Layer 6 of a small transformer language model trained on English Wikipedia (15 layers, counted from 0, width 64).
A neuron's activation on a vector x is SiLU(gate . x) times (in . x), where the dot is the dot product.
The model reads these tokens: " " "See" "." "\n" "\n" "==" "E" "ar" "ly" " life" "==" "\n" "===" "B" "ir" "th" " and" " family" " back" "g" "round" "===" "\n" "A" " " "n" "ative" " of" " I" "re" "land" ","

The vector x that enters this layer's MLP at each token. A number n stands for n times 0.0082.
0 " ": -253 -61 24 -286 -42 -170 72 59 -42 220 96 -99 70 145 -115 -56 -16 -7 -27 20 -116 327 -79 42 -39 -302 -41 95 31 109 41 -19 206 158 -236 -13 56 -19 -178 -10 -8 132 40 74 24 -49 -196 -40 75 122 62 130 182 -78 -99 -82 89 -106 170 161 18 -50 79 306
1 "See": 59 7 94 15 -152 13 -5 75 -121 24 97 -147 36 -15 -316 44 -195 -167 -248 -63 -178 -130 31 -163 -67 111 -22 174 -110 35 188 -118 35 79 -203 139 5 209 258 -152 -152 -209 -112 17 -23 -25 206 26 78 -13 -134 113 119 -190 276 65 -59 -6 93 -58 -230 -359 88 63
2 ".": -187 -280 109 -204 -109 69 135 -199 -101 119 -64 185 118 -144 -86 -9 -67 -243 -51 -163 -177 -30 -41 76 -148 -257 60 -36 -74 -73 -49 -55 -46 -126 -38 -22 156 85 50 -231 210 -31 48 -185 -59 86 -95 18 68 -99 -164 81 122 -248 23 102 33 -94 218 -200 75 48 -5 133
3 "\n": 32 -88 -316 11 -89 16 72 -71 -56 164 174 87 219 -23 143 -26 -320 -156 -172 -29 -256 -29 -96 216 -146 -70 105 -166 48 234 -13 -15 93 29 225 -185 -13 66 134 -30 -41 95 21 -167 -41 146 -147 109 21 -197 -97 -144 184 -114 54 323 -141 -55 186 100 -81 -54 -24 171
4 "\n": 46 -62 -331 -59 150 55 62 -142 3 115 101 114 163 8 123 -78 -250 -84 -81 38 -287 18 -48 55 -194 28 103 15 35 243 -45 -8 24 103 336 -189 188 23 64 -129 -117 36 -131 -296 -97 197 -164 146 55 -158 -16 -148 76 -81 113 273 -57 -114 -21 99 -102 -132 16 279
5 "==": -177 -57 -9 -85 -88 -61 151 -66 -10 154 89 -23 -135 -221 -96 -345 -240 43 -226 -8 -195 -129 -76 32 -102 -90 -11 31 -146 61 -47 -41 86 95 147 50 130 -66 95 -156 -152 51 -183 -192 53 51 -170 2 -7 -112 37 138 70 -44 137 387 301 -339 -26 -40 -166 3 15 24
6 "E": 99 -132 -244 -101 39 15 187 87 -65 70 123 81 -177 259 57 -105 135 -80 -38 106 17 129 -6 -229 23 -95 -51 -14 -165 -28 19 -109 49 170 -60 98 16 21 -14 49 -74 -167 -137 -145 -198 196 -147 -16 118 0 -40 171 -11 21 -15 432 -76 110 1 -25 -299 -84 -209 379
7 "ar": -143 52 -159 26 84 26 -155 281 84 212 266 -123 27 58 -201 63 -74 2 106 -167 -101 25 58 -150 -20 162 -82 90 54 14 -60 97 -41 13 43 95 287 15 -93 -271 1 88 -54 -164 -127 22 -244 22 44 90 -199 67 136 -75 124 -7 68 236 -57 -329 -59 -109 -43 335
8 "ly": 36 37 -201 -34 158 -60 180 31 12 160 71 -106 -281 48 -139 -56 -55 224 98 -150 -40 -95 -49 -72 76 -207 -144 -136 -73 -222 43 20 -178 -21 -47 -28 -8 231 111 86 335 -87 -159 -274 40 18 -102 29 48 36 -149 -35 40 88 -89 369 65 -50 -101 78 -163 -53 -80 178
9 " life": 99 100 -16 10 26 -13 94 -150 154 120 206 -13 -81 -12 -81 18 -349 108 -36 -212 -129 12 145 -305 3 -177 53 23 209 -80 202 -40 -45 -34 26 69 143 45 -247 -216 -249 18 24 -74 49 -48 -23 63 143 136 4 -89 132 99 23 73 45 -295 85 -126 -254 -245 -222 251
10 "==": -166 -172 110 -123 -100 -21 80 -230 -44 122 221 -18 -112 -187 -185 -290 -270 61 -208 -86 -91 -106 -103 120 -13 -268 49 -55 -91 32 19 -13 76 -5 -101 109 35 -83 208 -104 -71 90 -103 -91 102 -155 -12 -12 -28 -155 1 186 85 -99 17 320 279 -181 207 12 -190 78 -2 68
11 "\n": -17 -106 -329 -49 64 6 -9 -196 -58 62 166 40 167 40 64 -69 -219 -60 -105 6 -196 57 -40 38 -88 -153 166 -112 26 257 -63 -5 -16 80 179 -66 64 110 38 -70 -14 113 7 -283 -142 34 -102 217 75 -186 -85 -138 102 -82 3 314 -111 32 226 102 -184 -72 -18 395
12 "===": -220 -119 -172 -189 -181 -96 103 -42 -84 206 76 -5 -148 -153 -135 -226 -195 -84 -133 128 -100 -201 -105 -51 -75 84 55 82 43 83 112 -11 52 6 217 12 150 109 98 -167 -57 76 -57 -160 -268 -24 -133 37 -66 -157 69 35 -23 -34 148 259 391 -203 -31 -83 -255 13 12 203
13 "B": 12 -266 -111 -181 123 131 160 -94 -103 -174 69 -162 -66 123 88 -141 4 145 -201 -63 6 -19 40 -265 -78 -66 -37 -59 -162 141 -76 -105 196 282 32 52 136 4 -188 25 -16 -46 42 -82 -51 -164 98 -5 -3 47 -82 74 -99 33 -73 309 -101 109 -104 -28 -125 67 -208 404
14 "ir": -179 137 -199 -158 49 14 76 202 -47 63 58 -42 25 -192 -112 -32 -62 85 129 -184 113 -143 60 -2 66 70 -122 327 -132 -97 176 52 3 -17 -45 -72 16 -12 -38 115 -206 135 90 68 -148 42 -210 241 102 -3 -138 97 -165 38 -234 -56 126 290 -115 81 -43 128 -138 376
15 "th": -130 17 -230 -141 -182 0 362 -45 -89 96 9 -82 74 -44 -89 -5 -177 116 -136 -195 3 -62 309 -196 -9 19 117 136 -50 -140 84 -103 70 185 102 -41 -13 293 -244 173 -120 -110 21 -65 98 74 36 83 -109 193 -181 -32 -2 -78 -136 -91 -266 188 -13 57 -63 -21 -48 65
16 " and": -41 139 -110 -249 8 16 20 -165 1 11 12 9 20 264 -143 2 64 -185 -3 194 -112 48 276 -154 45 -117 100 -196 -65 -158 40 -64 -59 -122 96 -59 108 189 -243 14 -31 -158 -115 -193 -122 89 -180 -111 -29 -176 -183 -151 177 -54 36 156 84 -87 7 146 -52 -233 6 208
17 " family": -125 -186 226 -5 112 -11 23 18 273 -46 142 -190 -221 47 -177 -48 32 171 28 206 -99 -80 51 -149 85 -232 -53 -78 168 25 123 -12 180 -50 243 -294 -189 99 -38 24 -21 -63 -55 -218 70 10 -108 140 22 9 -83 -30 -44 -208 15 281 -28 -108 -30 -28 -133 64 -174 117
18 " back": -46 230 62 -169 -195 -16 154 26 154 237 267 -8 17 99 -91 58 61 108 82 65 -103 32 7 -57 234 -111 -47 100 75 33 -136 -58 120 110 -151 -12 -159 210 -165 -44 -147 -185 265 -69 205 -218 -120 111 187 319 -35 57 94 -28 46 7 74 3 144 133 -109 113 -65 152
19 "g": -56 144 -76 89 130 37 -37 0 -175 93 408 -3 22 -63 164 -135 99 -9 -10 72 259 47 203 -175 30 -59 -89 -9 0 -205 128 -199 197 93 -157 141 -181 3 -26 57 -83 -32 172 -266 150 -147 32 119 -108 293 -49 87 33 107 -129 -54 -116 45 175 52 30 -82 28 171
20 "round": 27 205 2 -77 18 -134 142 -143 -5 113 32 -55 -5 -1 62 3 -31 -87 228 -168 -2 56 35 -283 29 -2 55 0 399 -223 198 -154 90 -90 12 -146 -78 -82 -192 -64 -22 -237 -13 -184 176 -226 23 -108 32 321 -105 -9 62 38 88 146 -52 41 160 238 -183 -16 -72 90
21 "===": -147 -218 30 -224 -198 -36 22 -178 -163 149 258 80 -55 -166 -238 -136 -206 -84 -99 7 -1 -151 -131 94 -13 -126 82 -92 171 44 174 71 105 -48 -117 20 25 63 256 -52 74 96 -1 -36 -129 -194 -9 -31 -56 -218 -18 75 37 -97 18 251 352 31 251 12 -269 63 -8 159
22 "\n": -11 -135 -302 -1 37 23 -36 -233 -102 -17 115 -23 255 69 30 -50 -286 -96 -85 -20 -170 50 -114 63 -39 -120 176 -137 0 217 -101 39 -27 86 104 -87 45 135 25 -48 39 94 -23 -223 -118 58 -117 231 114 -224 -65 -105 117 -57 -33 341 -90 25 231 70 -188 -46 -17 374
23 "A": 78 -29 -209 -181 29 -33 54 -124 -56 10 -105 -14 -224 43 -121 -46 -111 -163 -5 214 -65 80 -210 -169 129 19 -39 -17 -115 34 9 -75 214 -3 -58 64 220 113 -131 -25 71 -274 -18 -94 -87 129 -167 -10 9 126 -13 -3 112 55 -36 206 -76 91 -210 -96 -128 84 -291 388
24 " ": -127 -7 18 -306 58 -190 -65 -2 31 132 126 5 103 61 -89 -72 64 154 21 -10 -98 305 -107 -51 -115 -250 -44 150 -24 75 94 9 343 148 -40 -84 -22 -7 -251 49 60 35 53 -48 36 39 -141 -51 -79 170 38 83 145 -20 -106 -2 122 40 139 23 -84 -170 23 343
25 "n": -41 -73 -13 -142 147 206 37 162 -95 149 331 62 51 -162 76 -12 -271 106 -7 204 218 90 149 -196 114 -76 -161 114 63 -39 -78 -129 -54 104 100 45 3 141 -364 -46 -166 63 -40 -160 -161 -40 -272 30 97 -107 -55 -8 130 -59 -186 169 -116 -155 94 127 206 -56 25 60
26 "ative": -200 -56 -203 -220 -40 15 126 66 38 -180 74 -103 -71 29 -42 -186 58 -16 -137 -47 -28 91 302 -137 129 -232 -4 133 476 -66 390 -50 -65 -36 -108 -39 71 18 -133 -195 -66 4 122 89 31 41 -187 119 68 -25 40 -159 156 -67 1 115 -227 -141 -30 -117 77 55 103 63
27 " of": -360 79 -47 -135 272 5 97 -92 13 18 5 -100 -26 44 -221 98 -9 -266 114 34 -167 52 218 -60 -89 -66 -15 -69 154 -17 71 17 -93 -103 214 261 -3 42 100 224 -83 -97 -8 -279 -95 -251 64 -80 -156 -132 -21 -175 101 -27 79 42 -26 -130 27 17 -143 -171 -86 140
28 " I": 85 22 93 -27 117 61 -25 1 -153 -244 -143 34 -94 33 -104 -128 -35 -99 21 159 -88 75 -18 -4 -64 -205 -72 281 78 85 91 -76 126 163 109 -80 -35 287 -65 137 -66 -294 251 95 54 111 -212 11 179 -52 5 -70 64 40 -49 98 -55 147 69 -150 -197 -87 -195 348
29 "re": -35 -134 -85 93 200 -46 -169 330 -84 31 118 -114 67 -11 -213 -148 -80 79 -112 -159 45 -60 110 68 55 -183 -235 43 2 145 163 51 -210 -139 21 -125 25 147 -243 -59 22 -73 -78 21 -365 -136 -86 54 51 -31 -110 220 -108 98 -18 62 244 21 130 33 136 -65 75 -144
30 "land": 5 -41 -59 -13 60 163 71 -24 80 -23 39 -110 -73 11 76 33 25 15 -14 -219 -323 200 -12 -56 115 -12 -3 337 326 -12 -58 80 215 21 106 -355 -73 -95 -232 -202 67 -186 11 -30 -118 -143 214 -53 -123 15 -14 -19 -18 -116 198 -158 2 -21 60 129 -171 240 -60 -89
31 ",": -113 -141 -5 -243 12 49 -90 -204 133 161 207 -24 53 -17 -257 140 47 -238 -233 -53 -186 -70 66 37 -121 5 -125 182 131 -185 -120 -6 7 -100 -177 -101 -144 112 -269 -74 -98 122 71 -389 50 -20 28 40 -27 -164 26 33 190 110 103 125 116 13 27 3 -105 -34 -77 8

Each question shows the input weights of one neuron of the MLP. A number n stands for n times 0.00083.

n39 gate: 89 4 -42 128 -177 156 -53 -75 -56 -13 42 62 143 89 55 113 76 32 -120 -143 -127 12 134 79 -7 6 123 142 -155 129 7 -64 -56 140 19 51 71 -47 6 -71 180 28 -174 45 22 -28 235 -141 -51 -5 -17 34 -36 196 52 121 168 6 57 -17 -51 -104 -179 50
n39 in: -7 84 44 39 82 -24 13 -111 131 -138 63 19 -25 -47 47 -54 -66 46 -40 105 42 138 8 -94 -113 -136 21 -5 -127 25 120 -84 -111 50 114 33 75 44 90 1 -45 3 -2 41 -55 74 -104 -23 -10 92 -80 169 -166 -46 -42 79 3 11 -92 -114 -50 -236 -164 13
On which three tokens does it fire most, strongest first? 13 "B", 6 "E", 1 "See"

n94 gate: 124 -228 50 87 -47 40 97 -101 -119 145 -74 181 -18 109 142 128 -68 83 -93 68 50 -52 9 -26 168 33 70 119 -170 -74 132 -185 116 3 -60 -103 -139 -71 -107 164 175 -123 -72 121 26 249 10 -8 56 -257 69 60 -299 69 128 -35 126 147 55 -88 -77 53 -201 -225
n94 in: 91 -57 24 -62 -80 -65 4 -100 -86 -171 98 297 -7 41 -112 3 137 93 52 -8 -141 68 82 81 -9 87 -74 -28 -85 -154 -50 -119 92 46 0 24 89 -85 -35 77 17 -73 123 100 90 -33 33 54 -56 -170 -247 -143 -120 -11 -29 99 1 141 108 108 -26 0 77 8
Which token does this neuron like most? 6 "E"

n120 gate: 122 -56 68 162 -27 92 -78 -75 -40 -107 10 73 42 -66 78 121 66 45 -194 -111 -6 -121 -307 16 30 137 -191 7 -12 186 115 -101 -130 -38 -82 -121 -27 14 15 -140 105 -78 -119 -152 6 -86 86 -293 -43 98 14 162 -163 10 -49 -21 126 252 -138 -109 157 125 -97 147
n120 in: 20 -97 -13 30 74 58 311 161 12 75 -33 54 53 0 39 36 -154 106 15 -134 -16 190 -77 -73 92 58 -158 -100 -35 139 5 -56 -174 33 -108 93 -30 -86 64 -9 -230 -53 -36 -44 3 1 59 -14 -18 -26 -54 -76 -174 8 -101 -118 169 14 -68 48 63 72 -149 44
On which three tokens does it fire most, strongest first? 13 "B", 29 "re", 16 " and"

n191 gate: 58 -152 165 2 -64 -66 -270 -232 -131 -121 136 56 -78 -37 -47 -82 68 -32 -182 86 -53 22 -179 164 11 176 124 -109 -185 -95 -2 72 -92 99 -20 -83 81 15 141 36 34 -42 109 81 -83 -28 171 -209 11 -115 -109 -58 -40 120 62 -89 108 290 138 18 -77 64 47 -82
n191 in: -152 106 132 8 -32 -157 19 126 -132 -68 -32 -27 -102 -59 -14 82 22 -131 -61 91 212 48 77 -133 -71 16 -243 22 -1 -23 177 129 -39 -51 -36 42 -35 104 -66 -50 121 250 104 112 58 54 -324 -18 139 43 164 120 60 1 2 13 -120 -2 -69 -50 -54 -27 -36 -2
Which token does this neuron like most? 4 "\n"

n60 gate: -52 99 -123 198 143 51 -49 12 57 114 -64 -178 159 97 31 -56 -75 -57 -31 -93 145 -51 79 39 185 157 -19 224 -44 -11 52 -48 -29 81 -14 73 14 -59 33 -96 -48 -100 -60 -18 68 21 58 121 61 -84 317 121 -321 38 54 41 -75 -304 -106 -29 192 143 91 -162
n60 in: -88 55 -61 78 81 -15 78 3 44 -43 -15 -140 217 -51 -73 204 147 -75 21 8 -244 -43 97 -192 28 -149 36 63 143 -42 -3 -72 28 37 21 90 103 209 31 107 142 -36 -83 -127 -14 -8 -27 19 -27 18 -90 30 -136 109 56 -181 -116 55 -87 -16 7 165 -123 -6
Which token does this neuron like most? 10 "=="

n107 gate: -154 -23 -22 189 98 119 -162 21 63 170 175 152 206 83 27 -26 79 40 38 156 2 -15 -80 33 192 -81 9 -103 93 -19 0 1 -14 -47 -86 188 238 -33 -22 135 1 65 96 45 15 -5 -183 117 48 -40 -26 -126 -68 -70 63 -50 90 -20 -64 76 5 113 -120 181
n107 in: 90 -139 0 -11 -210 145 -102 70 124 -92 62 -136 21 64 10 -33 57 -90 -114 -46 47 -41 -31 -30 142 9 -46 200 -12 37 25 96 -82 -61 36 -96 -173 88 20 -102 -67 10 12 -11 114 -24 -3 -121 92 -99 -125 -14 237 156 -56 -101 83 13 60 89 -2 -96 4 -65
Which token does this neuron like most? 18 " back"

n42 gate: 142 -254 -114 -3 15 -19 22 -62 64 -189 -317 61 130 217 -187 -33 -20 70 -133 -147 33 -218 -146 -195 -199 153 -61 -29 44 -156 80 18 30 -45 38 -28 41 -10 -126 107 -46 -79 -2 8 -138 142 -11 70 59 -2 84 -124 -57 -119 57 -83 60 -100 111 251 123 208 -29 -29
n42 in: -111 160 65 -19 -72 -136 -157 187 -45 -33 56 77 24 128 133 -17 201 -98 -122 250 87 138 102 -136 110 11 43 112 119 -6 -2 -12 -49 132 -104 171 127 -18 -171 -23 -41 -166 108 -40 10 177 -95 65 2 -35 2 133 0 113 -23 37 45 100 -249 -7 -132 -169 -204 106
On which token does it fire most, and how strongly? 10 "==", at about 0.48

n34 gate: -72 -230 -23 165 -17 32 133 146 199 -52 -237 32 7 38 -156 64 -78 -79 133 85 -105 -60 108 144 -80 96 146 151 -181 71 -72 20 -87 -49 14 224 128 -129 125 206 187 -65 -82 -152 52 54 162 -151 -184 41 127 100 99 32 83 160 -30 19 10 37 -7 -264 107 -103
n34 in: 14 -33 -49 147 -20 124 136 -140 31 85 123 145 139 -14 -156 23 -143 44 26 -111 -104 -32 91 39 157 143 113 -33 -182 -6 -72 -53 150 36 -76 131 53 -2 30 199 -100 4 -82 -69 162 61 -30 -93 -39 -55 7 137 20 -68 -148 93 -141 -92 47 -43 -145 -42 145 165
On which two tokens does it fire most, strongest first? 1 "See", 27 " of"

n85 gate: -61 -121 8 -80 -277 -61 31 -17 10 52 -112 -181 -82 208 -46 -4 -186 141 1 154 212 -354 70 29 0 142 18 -210 121 -23 -4 175 74 -59 -131 -67 168 180 61 93 110 -118 108 23 295 3 -48 55 178 7 35 273 28 15 -167 -232 -16 17 -89 -4 124 120 120 -13
n85 in: 163 9 -120 -159 98 -47 -20 -18 119 -153 218 -53 -32 101 -100 29 11 65 121 -79 61 -41 127 -159 -17 130 -26 123 -53 -64 99 33 -24 186 -25 -104 43 78 -131 -190 -42 28 -127 8 -81 -99 120 69 117 -56 69 -53 79 70 29 117 -9 -48 -178 40 168 -79 -49 52
Which token does this neuron like most? 15 "th"

n172 gate: -10 -26 -2 82 -128 -92 -20 62 53 -55 130 -31 155 49 73 -41 -117 -41 122 -35 12 -106 54 75 185 -71 11 -214 -4 63 -103 -170 -65 -7 -302 86 -42 97 8 212 65 -11 -132 157 -61 -97 102 60 15 123 81 -104 29 20 80 49 -130 -105 -59 -156 99 165 -121 -91
n172 in: -11 -67 -26 5 -97 73 1 116 -18 -2 -98 49 173 -39 18 -201 -108 -98 2 101 35 -75 -46 -90 61 111 -81 -172 -29 -23 -51 -31 -61 35 8 54 -71 -124 -60 -45 -102 -46 -10 -31 11 80 -124 52 100 -4 55 172 67 -12 41 -118 52 33 102 -87 142 94 82 92
On which token does it fire most, and how strongly? 30 "land", at about 0.32

n135 gate: 11 80 -10 239 -39 110 -67 -156 15 -43 -236 -239 67 -72 41 -58 -15 7 -56 -16 -167 -8 -236 -42 -74 -29 -23 -143 -88 43 16 40 -90 10 -100 133 -53 -62 132 -35 -1 -143 -7 80 -158 -150 -11 -65 -36 -143 -183 45 -21 -18 -28 59 -258 -90 -121 -20 -76 -10 -79 -1
n135 in: -85 -77 45 29 59 61 77 86 -14 -100 32 -207 14 -16 77 76 -78 -119 29 163 109 38 -2 141 80 89 -14 94 193 -24 -6 137 72 41 -28 -27 37 -68 -29 -92 -82 -124 23 12 49 38 82 8 -1 82 -175 82 32 1 42 -43 -58 -71 -47 -37 105 271 -75 -135
On which token does it fire most, and how strongly? 24 " ", at about 0.31

n32 gate: 99 -77 -76 68 74 -143 278 61 -39 -64 36 -157 226 41 18 81 -113 20 -7 50 -98 -3 -73 -98 77 -156 -42 -13 -130 -70 -47 17 -149 28 81 118 134 6 -56 -60 -65 108 57 -31 -84 -23 -76 106 -37 -143 222 67 -35 60 -105 49 -10 -121 111 88 -30 96 200 -177
n32 in: 118 47 101 -21 38 28 -111 -56 30 -37 80 -29 6 -78 70 -101 -14 -90 -37 53 -87 6 -41 -22 40 1 9 43 7 -88 -137 -6 -153 -132 123 69 13 -155 -75 -92 -24 -108 176 -19 -135 25 181 69 18 -11 148 70 -37 24 -100 -129 26 -176 160 96 71 -82 4 25
On which two tokens does it fire most, strongest first? 25 "n", 29 "re"

n102 gate: 18 -116 -37 48 67 8 8 44 38 132 -9 -66 -137 -83 63 115 56 5 -148 235 -12 -102 -58 239 5 18 -30 14 -315 216 12 14 65 120 72 -141 -183 114 178 -46 97 89 2 -141 -40 63 -183 -88 102 49 68 29 -297 -64 -34 -147 -17 30 -97 -18 96 -187 32 -76
n102 in: 91 -149 107 9 -105 116 72 97 -131 -36 104 -117 -5 -112 -55 1 -124 -67 -85 -62 0 28 64 220 -29 -18 -41 140 -60 19 -132 168 -36 -61 -183 186 -39 -19 61 25 -9 128 -170 -28 29 76 59 -88 -38 -34 69 -29 -44 7 -71 -51 -45 -18 69 -112 -162 -44 -74 -5
On which token does it fire most, and how strongly? 16 " and", at about 0.37

n130 gate: -57 -54 62 -62 -98 12 186 -70 -30 58 -77 44 -110 -14 -49 86 33 -162 28 84 136 -48 -53 -106 -239 -52 -44 -241 79 39 24 -94 -57 -49 17 -110 50 -199 99 86 -52 -136 -12 31 -41 140 -217 -231 -61 42 -86 -83 -6 -86 -83 61 -12 7 -111 -47 138 -156 78 67
n130 in: 151 -61 -59 117 -72 -81 112 111 47 -129 -219 -161 -45 -53 81 114 -7 -36 -43 -43 -8 104 -7 86 60 -49 62 -18 -58 97 105 -6 -36 -92 -88 34 53 185 5 5 12 5 189 -29 48 41 -108 -24 81 -147 25 53 118 -21 136 -157 -69 43 -111 -2 100 166 159 54
On which token does it fire most, and how strongly? 19 "g", at about 0.27

n108 gate: -86 -53 82 -17 67 -83 88 -57 -61 88 -1 17 -155 24 -55 -42 -140 -129 99 -39 52 5 13 -14 -53 -109 -131 -125 118 27 80 185 -177 188 -117 -89 10 79 280 -70 -152 35 -63 328 193 92 19 19 102 -74 145 -80 -49 -14 121 -17 33 -57 -4 140 49 105 -10 -34
n108 in: 34 28 10 46 137 -74 -146 -33 -147 6 1 56 73 -80 -18 37 -264 -11 -44 -227 -71 -145 40 14 -25 -130 1 -264 18 -31 -67 122 102 2 -87 -151 -52 123 59 58 156 45 -22 133 -101 1 67 38 -35 72 -76 -95 60 17 24 -96 17 60 52 -113 96 106 28 22
On which two tokens does it fire most, strongest first? 21 "===", 6 "E"

n40 gate: -31 -220 -51 170 -178 -24 36 -48 65 9 0 63 58 -211 112 -64 26 -40 -89 200 -37 103 139 140 7 -126 -28 65 -41 -110 -156 121 93 -9 -21 59 -136 50 42 -98 120 -62 -167 168 -26 -308 260 -202 -30 -35 70 -58 -174 80 -55 -224 40 -115 0 -25 129 282 44 -116
n40 in: -64 -39 128 185 -19 126 -16 -81 40 -75 17 18 -3 -59 -73 -61 68 -34 115 -82 -153 -64 45 89 68 -16 -216 156 -15 67 28 -79 25 -48 -228 77 80 53 -50 10 -19 149 31 67 -99 -31 63 144 -145 5 75 58 138 26 -117 226 14 -210 -94 -14 -39 -26 44 239
On which token does it fire most, and how strongly? 10 "==", at about 0.37

n7 gate: 85 -199 277 -104 -183 136 -122 -145 -36 91 -108 -142 -69 -111 -100 -24 -43 141 -98 129 130 75 -152 277 -99 127 180 -71 40 132 57 -193 -96 120 151 148 -109 -24 -75 -116 -19 49 -81 120 104 235 100 -26 -25 -29 100 139 120 148 -252 -19 59 -15 161 30 -168 12 45 -256
n7 in: -18 64 -74 102 84 52 78 42 42 171 -20 -194 49 -100 14 -68 -153 -184 -74 184 -34 124 -73 9 218 42 -78 -29 62 0 -29 68 -51 180 -6 -44 0 124 -152 -38 212 -28 7 7 -43 -2 79 -85 -149 118 20 202 66 110 49 149 51 -17 -111 -12 124 -65 105 -50
On which two tokens does it fire most, strongest first? 5 "==", 14 "ir"

n188 gate: -21 -58 194 74 -284 8 -73 87 -23 -6 -11 -74 -187 32 215 -77 -3 83 -141 -50 88 -24 -94 -20 -46 104 15 71 -199 -24 -70 30 99 136 -147 97 6 -139 -151 -50 11 37 180 208 -57 -9 97 -83 71 -58 -89 -91 17 -38 -97 31 57 23 82 -113 -131 -36 9 -100
n188 in: 20 -100 112 -60 -199 53 72 -28 -170 -214 51 56 -54 112 17 215 -119 10 -12 60 15 6 -90 -40 -114 107 50 -94 -8 1 -104 -92 4 41 -240 -19 -76 -67 -191 129 31 -147 149 112 1 -39 50 -128 72 98 34 -43 140 -79 -73 112 21 27 136 33 17 65 -60 -91
Which token does this neuron like most? 13 "B"

n84 gate: 204 128 27 71 -177 -115 27 -92 -130 -154 -71 41 207 -50 74 223 -66 -81 277 -49 -112 -228 77 104 31 132 -83 101 -14 72 -172 -91 -156 -185 -254 128 238 -104 -85 -21 109 14 47 -81 -144 -36 34 -62 -49 97 199 -57 -75 181 54 -113 -118 -220 111 150 2 117 -18 -55
n84 in: -55 27 -275 -127 -125 -37 74 15 -73 19 1 166 -6 47 -13 -138 71 -160 -116 39 93 14 -115 -201 -41 -62 -86 32 114 -203 93 -34 -56 77 54 -45 -9 15 75 87 48 -19 -165 20 -80 -262 -103 -83 -82 -29 -11 34 163 -134 -13 -53 -63 8 -62 40 51 -42 111 -94
Which token does this neuron like most? 20 "round"

n137 gate: -12 23 8 136 153 18 -30 -65 -81 146 -249 -146 101 -31 -120 56 41 -97 -52 129 64 -20 266 73 -123 184 -141 -43 194 172 -86 -33 -252 -106 304 194 82 -84 -6 -17 135 256 -179 -64 142 -69 -137 30 8 -126 19 -178 216 171 -31 -87 -71 -82 -83 -165 -38 -116 23 -26
n137 in: 47 20 -169 38 -116 -36 58 236 100 18 14 141 266 -26 59 25 -68 -201 -84 128 -147 -272 -24 -146 183 -68 -4 -164 68 -117 -113 -12 -1 -30 121 107 -68 -49 -26 -27 33 53 -9 -98 21 -53 13 53 60 52 36 7 11 -123 -146 31 82 -103 -68 126 216 24 57 56
Which token does this neuron like most? 4 "\n"

n37 gate: 57 -108 -25 -82 0 43 12 -40 -66 -24 125 150 -59 0 -46 259 -244 16 44 -70 -137 73 124 43 101 67 23 52 144 -52 169 86 137 -36 -109 171 -193 -68 188 -83 132 62 -49 189 -11 -125 82 113 -38 1 -29 10 147 80 -157 -98 116 -86 39 -100 5 208 57 72
n37 in: 135 -53 99 -22 29 -126 112 29 -12 85 22 23 19 -18 53 -61 101 -39 24 44 107 103 42 20 161 20 -59 93 -103 -11 -22 -278 -42 44 122 -38 11 -124 0 -15 16 223 -108 -150 -13 -14 22 -5 -53 49 211 -97 -77 -28 63 122 195 5 23 -108 -68 72 -1 178
Which token does this neuron like most? 21 "==="

n44 gate: 70 65 12 9 19 167 -4 96 33 8 69 -3 77 31 40 91 -227 100 200 163 -14 76 42 -22 -228 192 70 8 107 -13 123 -172 -68 13 179 -30 41 -3 190 -122 -52 -32 57 122 117 41 -81 -28 -18 -41 -61 -136 156 164 -50 28 -126 34 -52 -101 -150 77 -15 -57
n44 in: 147 -70 -35 30 48 -16 -61 88 85 -75 39 -10 31 5 -107 23 136 144 -119 101 -21 -12 46 12 -40 -170 -15 -174 97 55 -36 104 22 143 56 31 94 42 -202 -39 25 -162 -80 -93 76 69 -180 -59 6 37 -115 8 -64 -168 -76 -34 177 -160 -116 108 89 -97 131 -26
On which two tokens does it fire most, strongest first? 4 "\n", 25 "n"

n31 gate: 28 -50 52 158 -113 -71 -138 50 84 -75 29 11 -64 -95 -91 78 -162 2 23 -116 -52 -37 -190 57 7 -46 203 -40 147 16 -97 -194 -76 -316 61 99 6 -146 89 19 54 88 -57 61 -60 -29 37 -228 33 -192 14 -13 132 -15 -90 114 -2 120 17 14 176 -210 104 229
n31 in: -222 -213 106 -3 163 -143 -168 -116 179 -106 -24 103 -47 -45 11 -91 99 24 -37 -48 -35 -82 -121 -109 -29 -47 -108 117 -102 -56 -77 33 -143 -72 -30 -30 -76 105 -137 -26 67 -41 44 -89 -19 -16 93 40 -205 -39 -127 113 -143 53 -118 -120 173 -74 -24 1 30 -9 -7 240
On which token does it fire most, and how strongly? 2 ".", at about 0.6

n123 gate: 121 71 -60 -101 -157 -299 -39 141 -76 -15 108 -127 308 -88 -12 123 -18 -248 -108 -45 -31 23 171 18 -188 33 204 -3 93 -16 -137 -37 -40 -6 9 69 -14 -154 120 60 -4 -98 -2 166 -176 -114 -50 141 -124 -124 144 -120 -46 -53 -191 35 -78 -86 -182 -67 103 180 121 19
n123 in: -157 0 -91 57 114 -82 119 -148 3 43 -47 -50 -65 50 -25 60 -202 -50 102 -57 26 -60 33 -165 -8 10 -35 52 -85 26 83 19 -59 52 -77 227 117 39 23 -49 -124 65 -76 24 33 74 -77 15 142 -99 75 -4 139 -74 51 58 -316 -141 -139 -209 19 54 -75 106
On which token does it fire most, and how strongly? 26 "ative", at about 0.83

n82 gate: -171 -9 -30 24 -299 -64 -45 -16 37 -106 12 -27 -95 217 24 1 101 33 -121 90 31 44 -87 -147 -38 14 -56 -27 -23 123 96 -33 -7 169 37 23 25 -157 -120 -98 18 30 111 55 160 -4 -40 -89 121 313 -49 80 -143 63 -24 90 -33 146 -175 -57 -116 6 -22 -98
n82 in: 92 100 -65 75 -31 -176 -62 -200 166 46 79 -61 20 -26 36 -44 130 49 88 2 18 82 -107 -47 97 136 -12 90 -131 51 28 17 -83 -7 108 41 -77 195 -130 -36 -126 25 -108 -197 -111 64 -122 -105 112 -54 -115 31 -3 184 -133 11 45 -10 -109 2 60 68 137 145
On which two tokens does it fire most, strongest first? 6 "E", 23 "A"

n8 gate: -54 94 -67 -110 16 -54 22 -134 26 -22 -115 -133 98 277 -15 -124 9 47 156 107 153 13 -88 -35 -1 138 -109 86 -13 -86 -16 -127 -170 61 -58 152 142 48 -4 159 -55 130 -9 -158 118 -6 -96 -75 42 -182 160 105 -15 247 79 8 -91 -163 -63 -67 -2 -185 -76 57
n8 in: 17 2 204 -40 6 23 -10 -14 -182 100 145 -126 -153 72 62 107 -69 35 96 35 -11 -12 135 76 -76 168 149 7 -195 -106 -6 -91 -126 74 259 -105 -37 -109 95 -88 15 -34 -9 14 -51 35 -39 -30 16 29 -90 26 78 135 18 -6 -57 47 -53 95 -117 -85 -84 -133
Which token does this neuron like most? 16 " and"